Layer 10 of a small transformer language model trained on English Wikipedia (13 layers, counted from 0, width 128).
A neuron adds its activation times its output weights to the MLP's output. To switch it off is to set its activation to zero at one token and run the rest of the model.
A neuron's activation on a vector x is SiLU(gate . x) times (in . x), where the dot is the dot product.

Input weights of the MLP neurons that the questions are about. A number n stands for (n - 128) times 0.0032.
n160 gate: 165, 148, 213, 42, 172, 115, 115, 116, 137, 87, 90, 150, 167, 119, 141, 164, 169, 124, 67, 120, 134, 107, 58, 133, 44, 174, 136, 106, 224, 148, 76, 90, 128, 80, 75, 113, 114, 143, 146, 161, 195, 166, 120, 104, 105, 112, 70, 167, 121, 90, 135, 136, 218, 160, 117, 141, 111, 134, 138, 145, 190, 70, 184, 142, 104, 206, 159, 161, 177, 107, 182, 128, 120, 121, 127, 150, 156, 150, 118, 122, 44, 166, 126, 144, 116, 103, 130, 146, 157, 123, 186, 76, 59, 119, 140, 180, 55, 208, 83, 56, 135, 144, 63, 136, 132, 141, 95, 59, 138, 76, 132, 116, 127, 148, 115, 123, 183, 82, 120, 147, 68, 97, 198, 135, 74, 94, 131, 91
n171 gate: 101, 184, 160, 87, 90, 157, 113, 93, 154, 212, 151, 132, 88, 101, 146, 135, 155, 186, 69, 144, 115, 54, 95, 119, 204, 231, 207, 120, 111, 202, 180, 173, 70, 191, 132, 174, 181, 41, 64, 162, 78, 128, 161, 74, 116, 94, 145, 122, 98, 200, 150, 121, 56, 95, 117, 78, 124, 151, 124, 205, 132, 154, 153, 169, 143, 97, 123, 116, 93, 129, 195, 104, 103, 110, 79, 94, 79, 95, 137, 139, 128, 181, 112, 69, 145, 185, 118, 75, 101, 176, 144, 198, 144, 138, 69, 185, 137, 119, 156, 54, 174, 163, 102, 108, 139, 150, 117, 112, 140, 147, 138, 101, 90, 131, 96, 180, 166, 117, 150, 158, 121, 152, 249, 108, 57, 102, 139, 116
n220 gate: 142, 116, 169, 52, 141, 156, 183, 51, 140, 100, 148, 67, 96, 54, 182, 149, 142, 177, 163, 122, 110, 106, 95, 173, 109, 130, 142, 105, 151, 148, 74, 117, 62, 94, 113, 154, 61, 67, 89, 150, 182, 119, 101, 98, 219, 149, 141, 116, 150, 159, 187, 69, 113, 124, 99, 140, 129, 121, 79, 171, 161, 206, 104, 114, 170, 172, 107, 57, 133, 161, 66, 157, 102, 126, 176, 73, 124, 164, 102, 213, 134, 166, 112, 195, 149, 84, 91, 100, 161, 138, 112, 118, 89, 72, 87, 70, 160, 203, 129, 49, 114, 157, 133, 111, 132, 154, 140, 106, 241, 229, 65, 107, 186, 142, 140, 156, 130, 154, 158, 103, 58, 123, 144, 143, 184, 109, 195, 187
n229 gate: 173, 165, 134, 97, 79, 145, 111, 102, 67, 92, 172, 145, 160, 123, 48, 169, 106, 184, 115, 124, 148, 88, 179, 51, 91, 45, 103, 163, 145, 105, 162, 91, 149, 102, 53, 104, 133, 173, 182, 119, 84, 138, 147, 130, 186, 112, 137, 154, 105, 97, 183, 136, 196, 121, 147, 149, 131, 121, 146, 181, 90, 157, 80, 115, 46, 129, 181, 137, 115, 176, 148, 75, 85, 182, 118, 96, 160, 74, 152, 176, 123, 111, 135, 88, 216, 141, 184, 106, 127, 185, 200, 100, 147, 110, 128, 91, 88, 86, 80, 145, 139, 132, 174, 83, 71, 179, 133, 115, 116, 197, 128, 102, 157, 138, 195, 146, 195, 194, 65, 102, 166, 178, 113, 136, 145, 13, 94, 169
n160 in: 169, 139, 132, 159, 151, 124, 49, 180, 123, 203, 162, 95, 94, 63, 140, 138, 89, 134, 117, 163, 83, 133, 110, 118, 222, 89, 106, 120, 140, 145, 74, 98, 126, 53, 90, 134, 129, 82, 194, 159, 138, 149, 116, 95, 228, 136, 89, 108, 133, 109, 165, 147, 126, 94, 99, 165, 140, 112, 134, 139, 138, 172, 75, 165, 91, 75, 138, 118, 207, 85, 82, 180, 171, 76, 89, 142, 105, 107, 133, 91, 154, 178, 47, 184, 136, 58, 134, 103, 67, 146, 160, 138, 173, 203, 50, 130, 122, 130, 145, 37, 127, 240, 67, 173, 174, 103, 147, 85, 147, 76, 83, 108, 117, 92, 181, 157, 111, 134, 141, 84, 126, 79, 128, 95, 211, 88, 110, 169
n171 in: 81, 69, 103, 135, 158, 137, 133, 89, 137, 133, 83, 147, 235, 114, 161, 200, 175, 68, 158, 230, 162, 115, 96, 82, 103, 202, 132, 154, 44, 187, 132, 171, 215, 148, 128, 136, 176, 177, 135, 140, 183, 147, 79, 140, 91, 127, 192, 202, 94, 197, 165, 150, 72, 161, 133, 173, 187, 74, 94, 159, 97, 121, 62, 63, 77, 125, 137, 102, 152, 104, 107, 210, 98, 82, 100, 123, 139, 60, 95, 85, 132, 137, 178, 68, 117, 121, 91, 67, 175, 97, 167, 182, 163, 128, 58, 112, 119, 64, 84, 156, 11, 101, 149, 167, 119, 162, 110, 118, 119, 178, 84, 182, 113, 156, 171, 111, 159, 65, 237, 87, 111, 78, 144, 51, 157, 157, 75, 90
n220 in: 118, 87, 77, 147, 127, 34, 71, 47, 133, 176, 155, 103, 25, 204, 215, 226, 111, 158, 147, 221, 204, 114, 142, 178, 107, 146, 133, 146, 139, 152, 146, 87, 162, 125, 40, 188, 146, 90, 179, 143, 165, 129, 121, 172, 171, 63, 135, 73, 89, 171, 83, 71, 77, 61, 67, 246, 156, 127, 78, 94, 225, 138, 123, 122, 25, 136, 230, 111, 167, 127, 161, 116, 117, 79, 120, 168, 109, 109, 83, 96, 138, 109, 125, 125, 146, 150, 166, 68, 150, 175, 152, 82, 149, 129, 107, 185, 26, 83, 170, 116, 143, 6, 89, 93, 114, 80, 169, 142, 124, 145, 147, 151, 108, 112, 107, 151, 127, 179, 123, 114, 87, 84, 108, 92, 185, 185, 183, 151
n229 in: 99, 91, 62, 114, 134, 110, 165, 165, 196, 84, 135, 172, 160, 185, 81, 155, 245, 136, 90, 207, 93, 22, 145, 168, 149, 86, 152, 170, 89, 148, 154, 33, 136, 135, 132, 156, 124, 93, 119, 92, 139, 157, 228, 177, 107, 132, 99, 99, 129, 105, 61, 130, 142, 152, 107, 137, 143, 48, 139, 161, 104, 134, 106, 135, 129, 106, 158, 115, 158, 133, 116, 117, 110, 95, 59, 91, 114, 137, 161, 91, 170, 176, 114, 137, 95, 196, 109, 134, 146, 73, 209, 174, 125, 145, 77, 81, 170, 112, 165, 151, 127, 177, 150, 86, 148, 102, 151, 165, 86, 127, 142, 108, 175, 166, 246, 128, 140, 137, 69, 173, 171, 123, 142, 154, 81, 117, 160, 75

Output weights of the MLP neurons that the questions are about. A number n stands for (n - 128) times 0.0031.
n160: 27, 146, 101, 160, 54, 162, 173, 127, 119, 130, 141, 104, 167, 139, 144, 126, 123, 142, 113, 126, 116, 133, 138, 117, 120, 177, 199, 144, 112, 108, 98, 169, 153, 160, 156, 87, 115, 129, 56, 180, 73, 111, 153, 169, 164, 94, 152, 188, 124, 132, 134, 136, 101, 126, 139, 178, 130, 138, 121, 112, 87, 91, 90, 63, 209, 153, 174, 134, 140, 122, 137, 65, 103, 120, 165, 79, 176, 117, 81, 192, 178, 169, 243, 132, 120, 122, 113, 139, 111, 91, 126, 160, 52, 171, 171, 66, 185, 120, 156, 205, 125, 127, 100, 124, 158, 157, 52, 148, 125, 190, 146, 175, 116, 49, 112, 87, 129, 164, 146, 143, 149, 123, 118, 121, 164, 186, 127, 132
n171: 164, 116, 117, 108, 76, 131, 181, 93, 148, 128, 167, 122, 18, 121, 112, 95, 56, 87, 130, 116, 191, 69, 163, 170, 125, 126, 109, 65, 108, 132, 160, 77, 146, 112, 105, 201, 136, 143, 146, 156, 122, 129, 128, 47, 180, 78, 171, 150, 107, 122, 148, 130, 159, 79, 164, 141, 175, 205, 147, 100, 130, 178, 205, 79, 152, 78, 123, 141, 33, 149, 148, 107, 107, 178, 123, 53, 126, 118, 60, 124, 163, 107, 121, 120, 174, 116, 129, 134, 53, 100, 132, 179, 171, 110, 100, 41, 174, 110, 142, 59, 129, 154, 169, 130, 152, 96, 114, 108, 122, 143, 57, 75, 97, 161, 168, 133, 170, 104, 110, 64, 134, 175, 181, 146, 69, 127, 168, 117
n220: 160, 117, 146, 173, 97, 179, 24, 161, 127, 93, 145, 205, 180, 212, 175, 107, 147, 105, 84, 137, 120, 134, 136, 82, 45, 88, 171, 117, 134, 171, 65, 81, 134, 87, 139, 120, 110, 155, 161, 82, 117, 91, 106, 95, 156, 192, 222, 197, 124, 147, 101, 126, 78, 77, 117, 70, 153, 84, 92, 127, 172, 83, 220, 125, 122, 166, 115, 75, 196, 93, 121, 71, 137, 177, 141, 183, 184, 87, 38, 108, 145, 90, 106, 109, 145, 145, 103, 64, 63, 163, 109, 68, 148, 140, 127, 162, 133, 207, 100, 90, 135, 140, 91, 122, 80, 149, 129, 142, 154, 139, 153, 76, 135, 154, 133, 115, 172, 146, 157, 155, 144, 142, 109, 78, 113, 70, 206, 163
n229: 6, 86, 135, 79, 124, 129, 204, 104, 96, 169, 124, 91, 64, 131, 107, 108, 132, 129, 139, 113, 111, 160, 155, 101, 135, 162, 137, 106, 116, 103, 59, 158, 52, 114, 50, 104, 131, 143, 144, 94, 121, 168, 148, 188, 76, 84, 147, 157, 95, 142, 94, 129, 85, 127, 137, 72, 99, 152, 95, 92, 170, 110, 122, 139, 73, 195, 146, 132, 62, 104, 91, 81, 76, 125, 120, 129, 127, 146, 134, 76, 135, 86, 120, 116, 113, 112, 172, 133, 191, 132, 109, 90, 74, 97, 142, 102, 124, 87, 165, 55, 75, 88, 107, 110, 154, 133, 159, 110, 107, 59, 118, 151, 143, 174, 184, 45, 112, 101, 130, 177, 82, 109, 150, 133, 125, 137, 187, 172

Each question names a token from some text and the token that comes next. It shows the vector x that enters the MLP there. A number n stands for (n - 128) times 0.084.

Then comes g, the gradient of the next token's log-probability with respect to the MLP's output, scaled to length 1. A neuron's effect is roughly proportional to its activation times (output weights . g). A number n stands for (n - 128) times 0.0027.

"d", then "g"
x: 124, 140, 105, 137, 106, 88, 125, 215, 155, 132, 152, 156, 142, 103, 112, 122, 135, 160, 148, 111, 170, 115, 135, 160, 125, 118, 120, 153, 142, 97, 127, 171, 124, 124, 135, 138, 133, 99, 155, 123, 138, 171, 121, 131, 184, 129, 135, 120, 138, 144, 151, 94, 142, 129, 108, 122, 118, 138, 129, 132, 77, 152, 131, 113, 138, 135, 118, 137, 102, 122, 134, 124, 127, 171, 96, 132, 136, 124, 147, 151, 147, 153, 111, 127, 122, 103, 159, 152, 121, 96, 124, 118, 182, 97, 138, 148, 107, 122, 146, 109, 157, 127, 137, 110, 106, 124, 125, 114, 123, 126, 107, 134, 164, 161, 157, 106, 163, 116, 64, 101, 117, 118, 131, 127, 133, 99, 115, 111
g: 148, 156, 151, 78, 128, 80, 188, 110, 78, 129, 122, 156, 134, 136, 115, 110, 114, 61, 146, 57, 114, 165, 144, 93, 148, 97, 118, 112, 138, 108, 161, 148, 110, 122, 135, 104, 159, 126, 124, 147, 104, 205, 103, 115, 132, 159, 109, 73, 151, 141, 180, 135, 118, 164, 184, 131, 155, 92, 108, 111, 83, 130, 140, 159, 139, 184, 124, 78, 98, 144, 181, 156, 99, 196, 128, 109, 189, 114, 156, 133, 120, 127, 151, 106, 140, 110, 87, 107, 97, 130, 109, 129, 37, 132, 141, 138, 120, 214, 141, 169, 105, 126, 145, 159, 146, 190, 98, 138, 141, 190, 63, 82, 90, 147, 160, 187, 144, 178, 75, 121, 159, 109, 116, 146, 97, 126, 89, 106
Which neuron, switched off, raises the next token's probability most? n229

" ", then "-"
x: 194, 88, 146, 115, 174, 109, 75, 136, 130, 130, 135, 158, 137, 104, 120, 137, 108, 130, 117, 130, 97, 141, 121, 112, 120, 123, 141, 130, 134, 148, 106, 167, 128, 111, 124, 141, 145, 130, 165, 109, 153, 171, 126, 111, 144, 126, 106, 113, 135, 149, 122, 114, 160, 117, 124, 139, 111, 145, 133, 149, 177, 145, 134, 138, 88, 122, 100, 118, 126, 155, 126, 161, 132, 132, 99, 156, 107, 160, 170, 108, 152, 158, 85, 114, 121, 106, 147, 125, 147, 105, 124, 117, 116, 117, 125, 157, 97, 125, 135, 83, 136, 122, 119, 130, 124, 139, 136, 119, 113, 88, 138, 116, 114, 183, 131, 142, 95, 106, 124, 99, 106, 121, 139, 133, 124, 108, 135, 145
g: 111, 100, 152, 168, 143, 153, 163, 182, 126, 136, 85, 131, 117, 147, 137, 80, 95, 121, 160, 115, 179, 162, 139, 73, 123, 168, 164, 118, 107, 109, 107, 157, 127, 116, 152, 119, 167, 89, 69, 109, 175, 139, 87, 180, 101, 138, 109, 149, 160, 161, 120, 92, 135, 122, 44, 103, 90, 130, 158, 170, 103, 120, 58, 152, 104, 105, 122, 106, 120, 148, 203, 128, 117, 151, 162, 173, 121, 91, 142, 134, 161, 132, 122, 129, 128, 81, 117, 163, 150, 87, 94, 132, 125, 73, 116, 107, 178, 215, 99, 173, 126, 113, 182, 131, 99, 147, 116, 82, 134, 121, 40, 61, 140, 133, 194, 115, 83, 103, 94, 103, 104, 91, 158, 151, 159, 127, 138, 170
Which neuron, switched off, lowers the next token's probability most? n160

".", then "\n\n"
x: 202, 86, 136, 103, 170, 109, 83, 142, 133, 123, 134, 154, 140, 101, 125, 141, 106, 119, 119, 128, 110, 120, 110, 113, 114, 118, 139, 139, 138, 145, 133, 166, 140, 106, 122, 155, 144, 126, 160, 109, 153, 160, 121, 115, 149, 141, 100, 114, 157, 150, 129, 104, 159, 125, 134, 124, 111, 143, 135, 154, 168, 144, 118, 140, 87, 114, 94, 127, 134, 154, 116, 143, 135, 131, 108, 158, 107, 153, 162, 111, 142, 150, 84, 115, 130, 115, 157, 125, 135, 99, 120, 115, 107, 120, 127, 163, 104, 123, 139, 93, 139, 114, 113, 136, 133, 139, 140, 120, 115, 90, 135, 117, 115, 178, 138, 145, 88, 109, 136, 94, 114, 129, 137, 148, 113, 106, 140, 160
g: 95, 129, 163, 125, 80, 163, 108, 97, 111, 70, 105, 161, 107, 129, 133, 132, 161, 99, 177, 109, 127, 162, 122, 89, 56, 132, 84, 116, 169, 148, 125, 196, 104, 153, 149, 142, 37, 134, 195, 139, 160, 145, 82, 105, 137, 114, 79, 109, 103, 172, 173, 147, 69, 107, 182, 178, 101, 147, 143, 168, 47, 154, 94, 110, 130, 89, 115, 144, 183, 137, 139, 139, 163, 149, 123, 142, 154, 113, 90, 115, 132, 175, 121, 136, 137, 115, 138, 182, 91, 133, 150, 172, 105, 188, 84, 122, 115, 83, 171, 150, 150, 121, 158, 112, 99, 139, 140, 96, 108, 166, 110, 82, 75, 108, 110, 181, 152, 92, 82, 120, 106, 145, 95, 142, 79, 100, 134, 172
Which neuron, switched off, lowers the next token's probability most? n160

"ist", then "ow"
x: 162, 81, 92, 140, 99, 124, 127, 125, 134, 123, 100, 154, 130, 144, 139, 110, 130, 135, 168, 115, 127, 98, 144, 120, 139, 106, 178, 173, 148, 143, 97, 140, 142, 155, 134, 117, 121, 132, 150, 138, 112, 157, 97, 187, 129, 123, 87, 93, 126, 139, 167, 136, 140, 141, 123, 153, 131, 134, 83, 117, 130, 157, 139, 100, 103, 131, 99, 150, 114, 118, 165, 104, 135, 148, 84, 86, 139, 129, 138, 136, 166, 156, 125, 114, 126, 114, 146, 104, 117, 93, 169, 131, 128, 126, 131, 151, 118, 122, 161, 110, 187, 94, 144, 105, 122, 113, 122, 142, 137, 95, 118, 114, 154, 108, 162, 147, 157, 142, 96, 137, 142, 131, 125, 142, 99, 113, 140, 143
g: 115, 143, 137, 127, 53, 127, 147, 161, 190, 148, 137, 192, 143, 96, 164, 106, 84, 130, 67, 165, 123, 75, 124, 172, 109, 103, 110, 111, 123, 130, 95, 124, 121, 98, 84, 147, 77, 131, 97, 126, 158, 143, 164, 177, 121, 108, 156, 168, 129, 188, 128, 102, 125, 179, 146, 82, 128, 215, 131, 131, 135, 158, 105, 155, 107, 139, 138, 166, 144, 91, 96, 103, 128, 63, 199, 112, 148, 108, 117, 152, 145, 96, 182, 179, 142, 89, 144, 147, 116, 112, 121, 108, 140, 80, 144, 57, 125, 115, 149, 105, 121, 152, 128, 153, 37, 108, 136, 126, 96, 108, 103, 112, 145, 130, 174, 114, 71, 160, 66, 131, 156, 126, 186, 55, 103, 159, 132, 104
Which neuron, switched off, lowers the next token's probability most? n229

"ing", then " m"
x: 198, 105, 144, 146, 144, 120, 40, 144, 97, 134, 142, 163, 137, 75, 99, 151, 120, 135, 139, 120, 134, 140, 135, 97, 131, 124, 186, 123, 131, 144, 105, 125, 103, 131, 123, 129, 131, 129, 136, 140, 150, 161, 127, 125, 121, 138, 106, 126, 112, 150, 145, 107, 155, 123, 133, 122, 134, 140, 115, 150, 159, 137, 143, 147, 111, 100, 103, 141, 136, 138, 133, 142, 147, 137, 106, 114, 120, 148, 179, 103, 145, 140, 118, 113, 121, 121, 128, 100, 101, 83, 112, 131, 143, 113, 91, 154, 117, 146, 135, 99, 151, 124, 135, 124, 143, 150, 126, 114, 112, 113, 129, 108, 120, 183, 128, 150, 109, 125, 114, 112, 110, 127, 136, 137, 147, 126, 152, 148
g: 130, 135, 176, 74, 148, 107, 102, 132, 104, 75, 117, 146, 74, 92, 147, 133, 116, 141, 215, 122, 116, 137, 87, 167, 166, 147, 135, 113, 95, 92, 106, 103, 96, 96, 126, 96, 180, 100, 141, 115, 165, 97, 106, 140, 95, 89, 129, 65, 151, 141, 118, 186, 153, 128, 110, 141, 147, 133, 92, 160, 101, 138, 166, 124, 162, 102, 187, 108, 109, 131, 137, 224, 77, 125, 107, 134, 176, 155, 112, 77, 64, 163, 153, 119, 106, 168, 77, 126, 115, 113, 143, 161, 86, 110, 152, 142, 81, 161, 49, 116, 100, 153, 128, 90, 87, 142, 133, 103, 107, 163, 122, 137, 228, 157, 85, 66, 134, 140, 104, 122, 112, 180, 132, 136, 130, 115, 128, 166
Which neuron, switched off, raises the next token's probability most? n160

"w", then "art"
x: 138, 141, 123, 131, 133, 119, 121, 142, 121, 137, 146, 162, 127, 152, 130, 83, 123, 149, 101, 130, 141, 98, 165, 114, 129, 146, 134, 127, 124, 83, 124, 165, 132, 121, 119, 166, 123, 101, 138, 168, 159, 131, 146, 158, 196, 130, 106, 139, 138, 134, 137, 114, 130, 155, 73, 125, 102, 149, 120, 88, 109, 169, 112, 118, 106, 137, 111, 120, 147, 99, 143, 149, 140, 112, 85, 134, 115, 115, 98, 165, 115, 149, 130, 139, 150, 110, 128, 148, 183, 98, 167, 122, 172, 126, 127, 155, 120, 108, 136, 110, 104, 86, 147, 120, 163, 127, 144, 145, 118, 131, 150, 133, 157, 144, 165, 134, 154, 163, 81, 102, 162, 144, 121, 137, 148, 150, 112, 91
g: 136, 108, 152, 102, 155, 179, 131, 103, 72, 113, 112, 123, 135, 86, 125, 114, 150, 134, 86, 127, 151, 162, 96, 99, 142, 132, 77, 95, 88, 171, 75, 108, 112, 134, 134, 147, 165, 175, 74, 155, 85, 136, 201, 154, 112, 106, 136, 152, 144, 130, 142, 141, 148, 124, 104, 119, 169, 192, 106, 92, 81, 87, 120, 199, 96, 107, 143, 106, 143, 51, 55, 147, 96, 138, 145, 132, 116, 156, 91, 83, 134, 161, 109, 127, 183, 124, 110, 85, 131, 108, 97, 107, 134, 180, 195, 91, 170, 175, 152, 95, 57, 99, 153, 120, 116, 156, 113, 40, 126, 147, 130, 141, 35, 111, 134, 91, 131, 167, 122, 101, 85, 140, 141, 136, 124, 151, 118, 118
Which neuron, switched off, lowers the next token's probability most? n229

" for", then " a"
x: 187, 118, 134, 103, 166, 100, 94, 121, 128, 149, 153, 156, 105, 105, 81, 132, 89, 128, 112, 109, 145, 90, 163, 123, 153, 146, 151, 99, 101, 126, 149, 124, 125, 121, 118, 156, 149, 126, 124, 104, 146, 121, 95, 120, 135, 147, 100, 129, 108, 142, 115, 94, 176, 100, 109, 97, 156, 142, 120, 113, 119, 146, 138, 144, 89, 94, 101, 127, 143, 128, 134, 132, 115, 159, 114, 182, 138, 123, 183, 121, 180, 102, 118, 101, 101, 132, 126, 122, 121, 109, 94, 113, 126, 117, 110, 168, 122, 147, 118, 118, 127, 148, 123, 117, 147, 135, 143, 117, 125, 132, 154, 110, 116, 172, 111, 145, 117, 122, 103, 103, 125, 139, 110, 146, 136, 99, 132, 167
g: 176, 108, 79, 101, 142, 164, 122, 162, 143, 149, 150, 153, 102, 95, 151, 135, 116, 62, 151, 83, 114, 144, 113, 87, 125, 109, 167, 185, 131, 127, 115, 94, 169, 122, 101, 133, 149, 120, 114, 211, 155, 200, 118, 159, 76, 109, 155, 127, 169, 119, 153, 111, 134, 151, 85, 144, 200, 150, 173, 130, 157, 165, 101, 88, 118, 95, 190, 127, 84, 133, 145, 176, 62, 155, 169, 69, 156, 107, 119, 186, 143, 149, 151, 103, 167, 125, 96, 107, 168, 130, 144, 144, 196, 148, 114, 174, 168, 104, 135, 101, 140, 154, 159, 91, 118, 99, 105, 135, 104, 49, 107, 103, 83, 151, 134, 97, 154, 129, 114, 79, 112, 171, 159, 138, 172, 132, 191, 126
Which neuron, switched off, raises the next token's probability most? n171

"m", then "it"
x: 125, 86, 131, 165, 111, 137, 81, 144, 135, 129, 131, 142, 142, 164, 145, 133, 143, 132, 156, 89, 90, 123, 123, 112, 85, 140, 148, 149, 142, 126, 111, 139, 169, 143, 105, 139, 78, 94, 92, 164, 151, 173, 103, 140, 135, 92, 146, 116, 97, 166, 145, 107, 133, 146, 93, 130, 131, 112, 139, 148, 120, 124, 131, 90, 152, 153, 122, 127, 131, 111, 140, 99, 109, 147, 130, 108, 131, 137, 92, 128, 155, 138, 106, 147, 159, 93, 121, 129, 153, 116, 81, 144, 154, 161, 108, 159, 75, 154, 105, 115, 155, 122, 144, 135, 179, 125, 146, 140, 146, 123, 149, 125, 155, 119, 148, 129, 110, 155, 129, 109, 114, 117, 114, 130, 150, 91, 125, 118
g: 126, 130, 167, 83, 136, 91, 137, 105, 104, 142, 143, 76, 162, 121, 183, 82, 203, 164, 130, 178, 127, 104, 100, 170, 119, 138, 93, 112, 119, 146, 151, 137, 115, 96, 205, 185, 137, 115, 124, 107, 122, 163, 165, 148, 167, 159, 153, 198, 143, 132, 84, 159, 138, 140, 123, 137, 184, 107, 153, 138, 179, 110, 109, 121, 154, 110, 119, 156, 104, 100, 93, 102, 98, 119, 126, 170, 111, 161, 127, 83, 136, 103, 130, 148, 89, 109, 111, 202, 149, 79, 151, 107, 102, 138, 175, 122, 104, 108, 125, 127, 176, 190, 132, 219, 175, 78, 112, 114, 88, 143, 101, 115, 152, 111, 170, 158, 116, 134, 141, 88, 223, 163, 179, 126, 120, 105, 119, 189
Which neuron, switched off, raises the next token's probability most? n220

"ar", then "e"
x: 157, 127, 124, 147, 104, 97, 141, 148, 132, 104, 173, 123, 113, 114, 117, 83, 129, 138, 158, 148, 164, 108, 131, 118, 131, 125, 109, 145, 113, 86, 110, 201, 140, 159, 112, 153, 139, 136, 101, 144, 147, 151, 118, 137, 189, 120, 129, 131, 100, 138, 138, 114, 141, 129, 114, 95, 120, 151, 130, 118, 112, 145, 157, 101, 117, 159, 135, 149, 125, 118, 154, 139, 154, 129, 110, 137, 119, 123, 121, 164, 174, 113, 104, 105, 120, 112, 140, 149, 160, 85, 73, 117, 154, 104, 161, 166, 111, 134, 117, 133, 126, 123, 138, 130, 116, 148, 160, 121, 122, 161, 145, 118, 143, 157, 162, 119, 135, 135, 105, 115, 123, 99, 119, 126, 126, 101, 98, 137
g: 94, 103, 122, 142, 136, 158, 158, 112, 174, 150, 145, 117, 169, 119, 114, 165, 148, 159, 125, 67, 152, 127, 97, 134, 125, 145, 195, 82, 134, 126, 78, 152, 161, 110, 119, 227, 110, 80, 78, 120, 160, 84, 116, 142, 100, 125, 116, 120, 119, 158, 122, 197, 154, 80, 138, 94, 144, 110, 189, 104, 105, 133, 106, 130, 161, 181, 127, 95, 144, 137, 114, 126, 95, 138, 132, 154, 137, 179, 135, 238, 214, 144, 146, 105, 125, 140, 146, 172, 102, 113, 169, 138, 154, 127, 116, 183, 174, 65, 148, 70, 128, 127, 90, 128, 132, 108, 118, 130, 124, 48, 122, 133, 125, 163, 126, 132, 116, 49, 136, 157, 97, 143, 126, 134, 164, 103, 116, 69
Which neuron, switched off, raises the next token's probability most? n229

"r", then "en"
x: 152, 105, 116, 140, 148, 127, 80, 142, 103, 135, 139, 141, 112, 129, 120, 104, 124, 152, 142, 155, 149, 132, 145, 105, 113, 128, 132, 126, 152, 91, 123, 190, 87, 135, 143, 54, 149, 107, 119, 121, 126, 145, 129, 109, 173, 98, 122, 96, 136, 157, 92, 122, 150, 127, 100, 127, 112, 126, 117, 90, 137, 120, 116, 89, 137, 171, 123, 138, 117, 111, 104, 104, 108, 130, 95, 126, 116, 90, 159, 112, 150, 112, 111, 123, 132, 110, 141, 123, 120, 72, 107, 119, 124, 120, 123, 145, 129, 134, 91, 142, 86, 162, 142, 141, 114, 145, 161, 131, 134, 126, 115, 114, 143, 148, 139, 120, 139, 145, 97, 119, 145, 85, 108, 124, 120, 78, 119, 160
g: 92, 102, 120, 148, 104, 148, 137, 150, 96, 180, 128, 174, 144, 71, 117, 116, 165, 174, 162, 149, 100, 162, 82, 154, 181, 89, 171, 101, 182, 115, 17, 144, 108, 116, 123, 109, 95, 105, 148, 106, 137, 102, 163, 171, 109, 89, 117, 125, 99, 105, 100, 73, 101, 145, 96, 161, 141, 121, 96, 188, 118, 167, 172, 59, 104, 115, 114, 126, 161, 129, 137, 78, 109, 116, 132, 156, 150, 103, 120, 163, 166, 125, 186, 100, 102, 162, 113, 121, 148, 112, 170, 151, 111, 122, 99, 161, 131, 90, 146, 100, 151, 185, 113, 126, 136, 83, 151, 143, 115, 30, 133, 158, 112, 120, 147, 174, 111, 123, 95, 108, 58, 87, 147, 114, 180, 82, 178, 114
Which neuron, switched off, raises the next token's probability most? n229

"y", then "n"
x: 160, 138, 159, 99, 162, 103, 109, 149, 151, 141, 145, 124, 137, 74, 133, 140, 103, 121, 137, 95, 120, 115, 201, 103, 131, 138, 123, 129, 131, 144, 125, 151, 90, 129, 116, 111, 148, 120, 74, 134, 145, 118, 101, 144, 157, 118, 133, 116, 145, 171, 126, 111, 100, 118, 132, 119, 144, 141, 127, 133, 116, 138, 136, 156, 162, 144, 132, 158, 74, 149, 140, 116, 135, 160, 139, 165, 144, 147, 178, 111, 106, 146, 99, 115, 95, 102, 109, 111, 164, 104, 128, 161, 109, 116, 129, 150, 114, 160, 107, 104, 87, 102, 103, 134, 125, 149, 110, 110, 138, 135, 132, 138, 162, 149, 126, 116, 145, 125, 89, 129, 115, 123, 87, 132, 145, 96, 131, 163
g: 134, 113, 156, 125, 128, 129, 129, 158, 81, 155, 120, 190, 98, 182, 164, 105, 140, 128, 96, 134, 119, 66, 133, 102, 98, 98, 129, 181, 88, 125, 122, 165, 98, 144, 170, 124, 157, 100, 151, 75, 182, 63, 126, 133, 160, 131, 110, 76, 133, 67, 124, 159, 189, 144, 140, 110, 195, 95, 64, 114, 149, 168, 62, 184, 85, 141, 159, 165, 115, 89, 161, 114, 154, 138, 149, 125, 125, 95, 127, 165, 60, 121, 75, 74, 175, 77, 88, 147, 148, 112, 157, 153, 152, 98, 89, 87, 160, 81, 117, 117, 127, 117, 130, 124, 125, 136, 117, 191, 146, 115, 153, 105, 117, 173, 126, 155, 141, 144, 149, 80, 40, 96, 115, 136, 108, 112, 91, 112
Which neuron, switched off, raises the next token's probability most? n220

"p", then "ir"
x: 131, 142, 136, 114, 153, 127, 93, 167, 145, 90, 121, 110, 129, 125, 120, 101, 125, 150, 145, 116, 158, 127, 111, 130, 120, 132, 121, 130, 105, 115, 117, 133, 98, 105, 109, 91, 126, 141, 168, 160, 164, 129, 178, 144, 160, 81, 149, 111, 137, 158, 117, 121, 155, 134, 84, 112, 132, 161, 144, 129, 85, 145, 138, 85, 148, 152, 124, 143, 96, 116, 149, 84, 128, 101, 139, 104, 112, 166, 147, 126, 181, 149, 112, 120, 125, 104, 160, 129, 153, 84, 119, 114, 183, 125, 106, 118, 123, 99, 151, 110, 133, 123, 156, 118, 123, 135, 95, 171, 156, 91, 126, 112, 120, 129, 121, 132, 151, 124, 110, 122, 172, 122, 93, 105, 118, 67, 141, 110
g: 158, 129, 155, 101, 76, 103, 149, 119, 102, 98, 136, 149, 99, 69, 155, 106, 154, 202, 169, 92, 109, 164, 93, 98, 111, 127, 94, 171, 129, 156, 181, 177, 109, 156, 165, 101, 154, 156, 96, 126, 136, 59, 162, 109, 173, 80, 182, 178, 126, 136, 157, 130, 120, 114, 115, 156, 116, 95, 99, 160, 155, 125, 59, 123, 132, 88, 71, 158, 147, 158, 106, 154, 82, 91, 146, 132, 115, 136, 145, 103, 93, 121, 134, 126, 75, 147, 77, 159, 133, 107, 136, 87, 104, 158, 205, 139, 129, 124, 73, 142, 114, 169, 168, 76, 109, 111, 157, 215, 86, 101, 148, 150, 137, 145, 131, 124, 168, 116, 141, 113, 99, 197, 124, 74, 134, 186, 107, 161
Which neuron, switched off, raises the next token's probability most? n229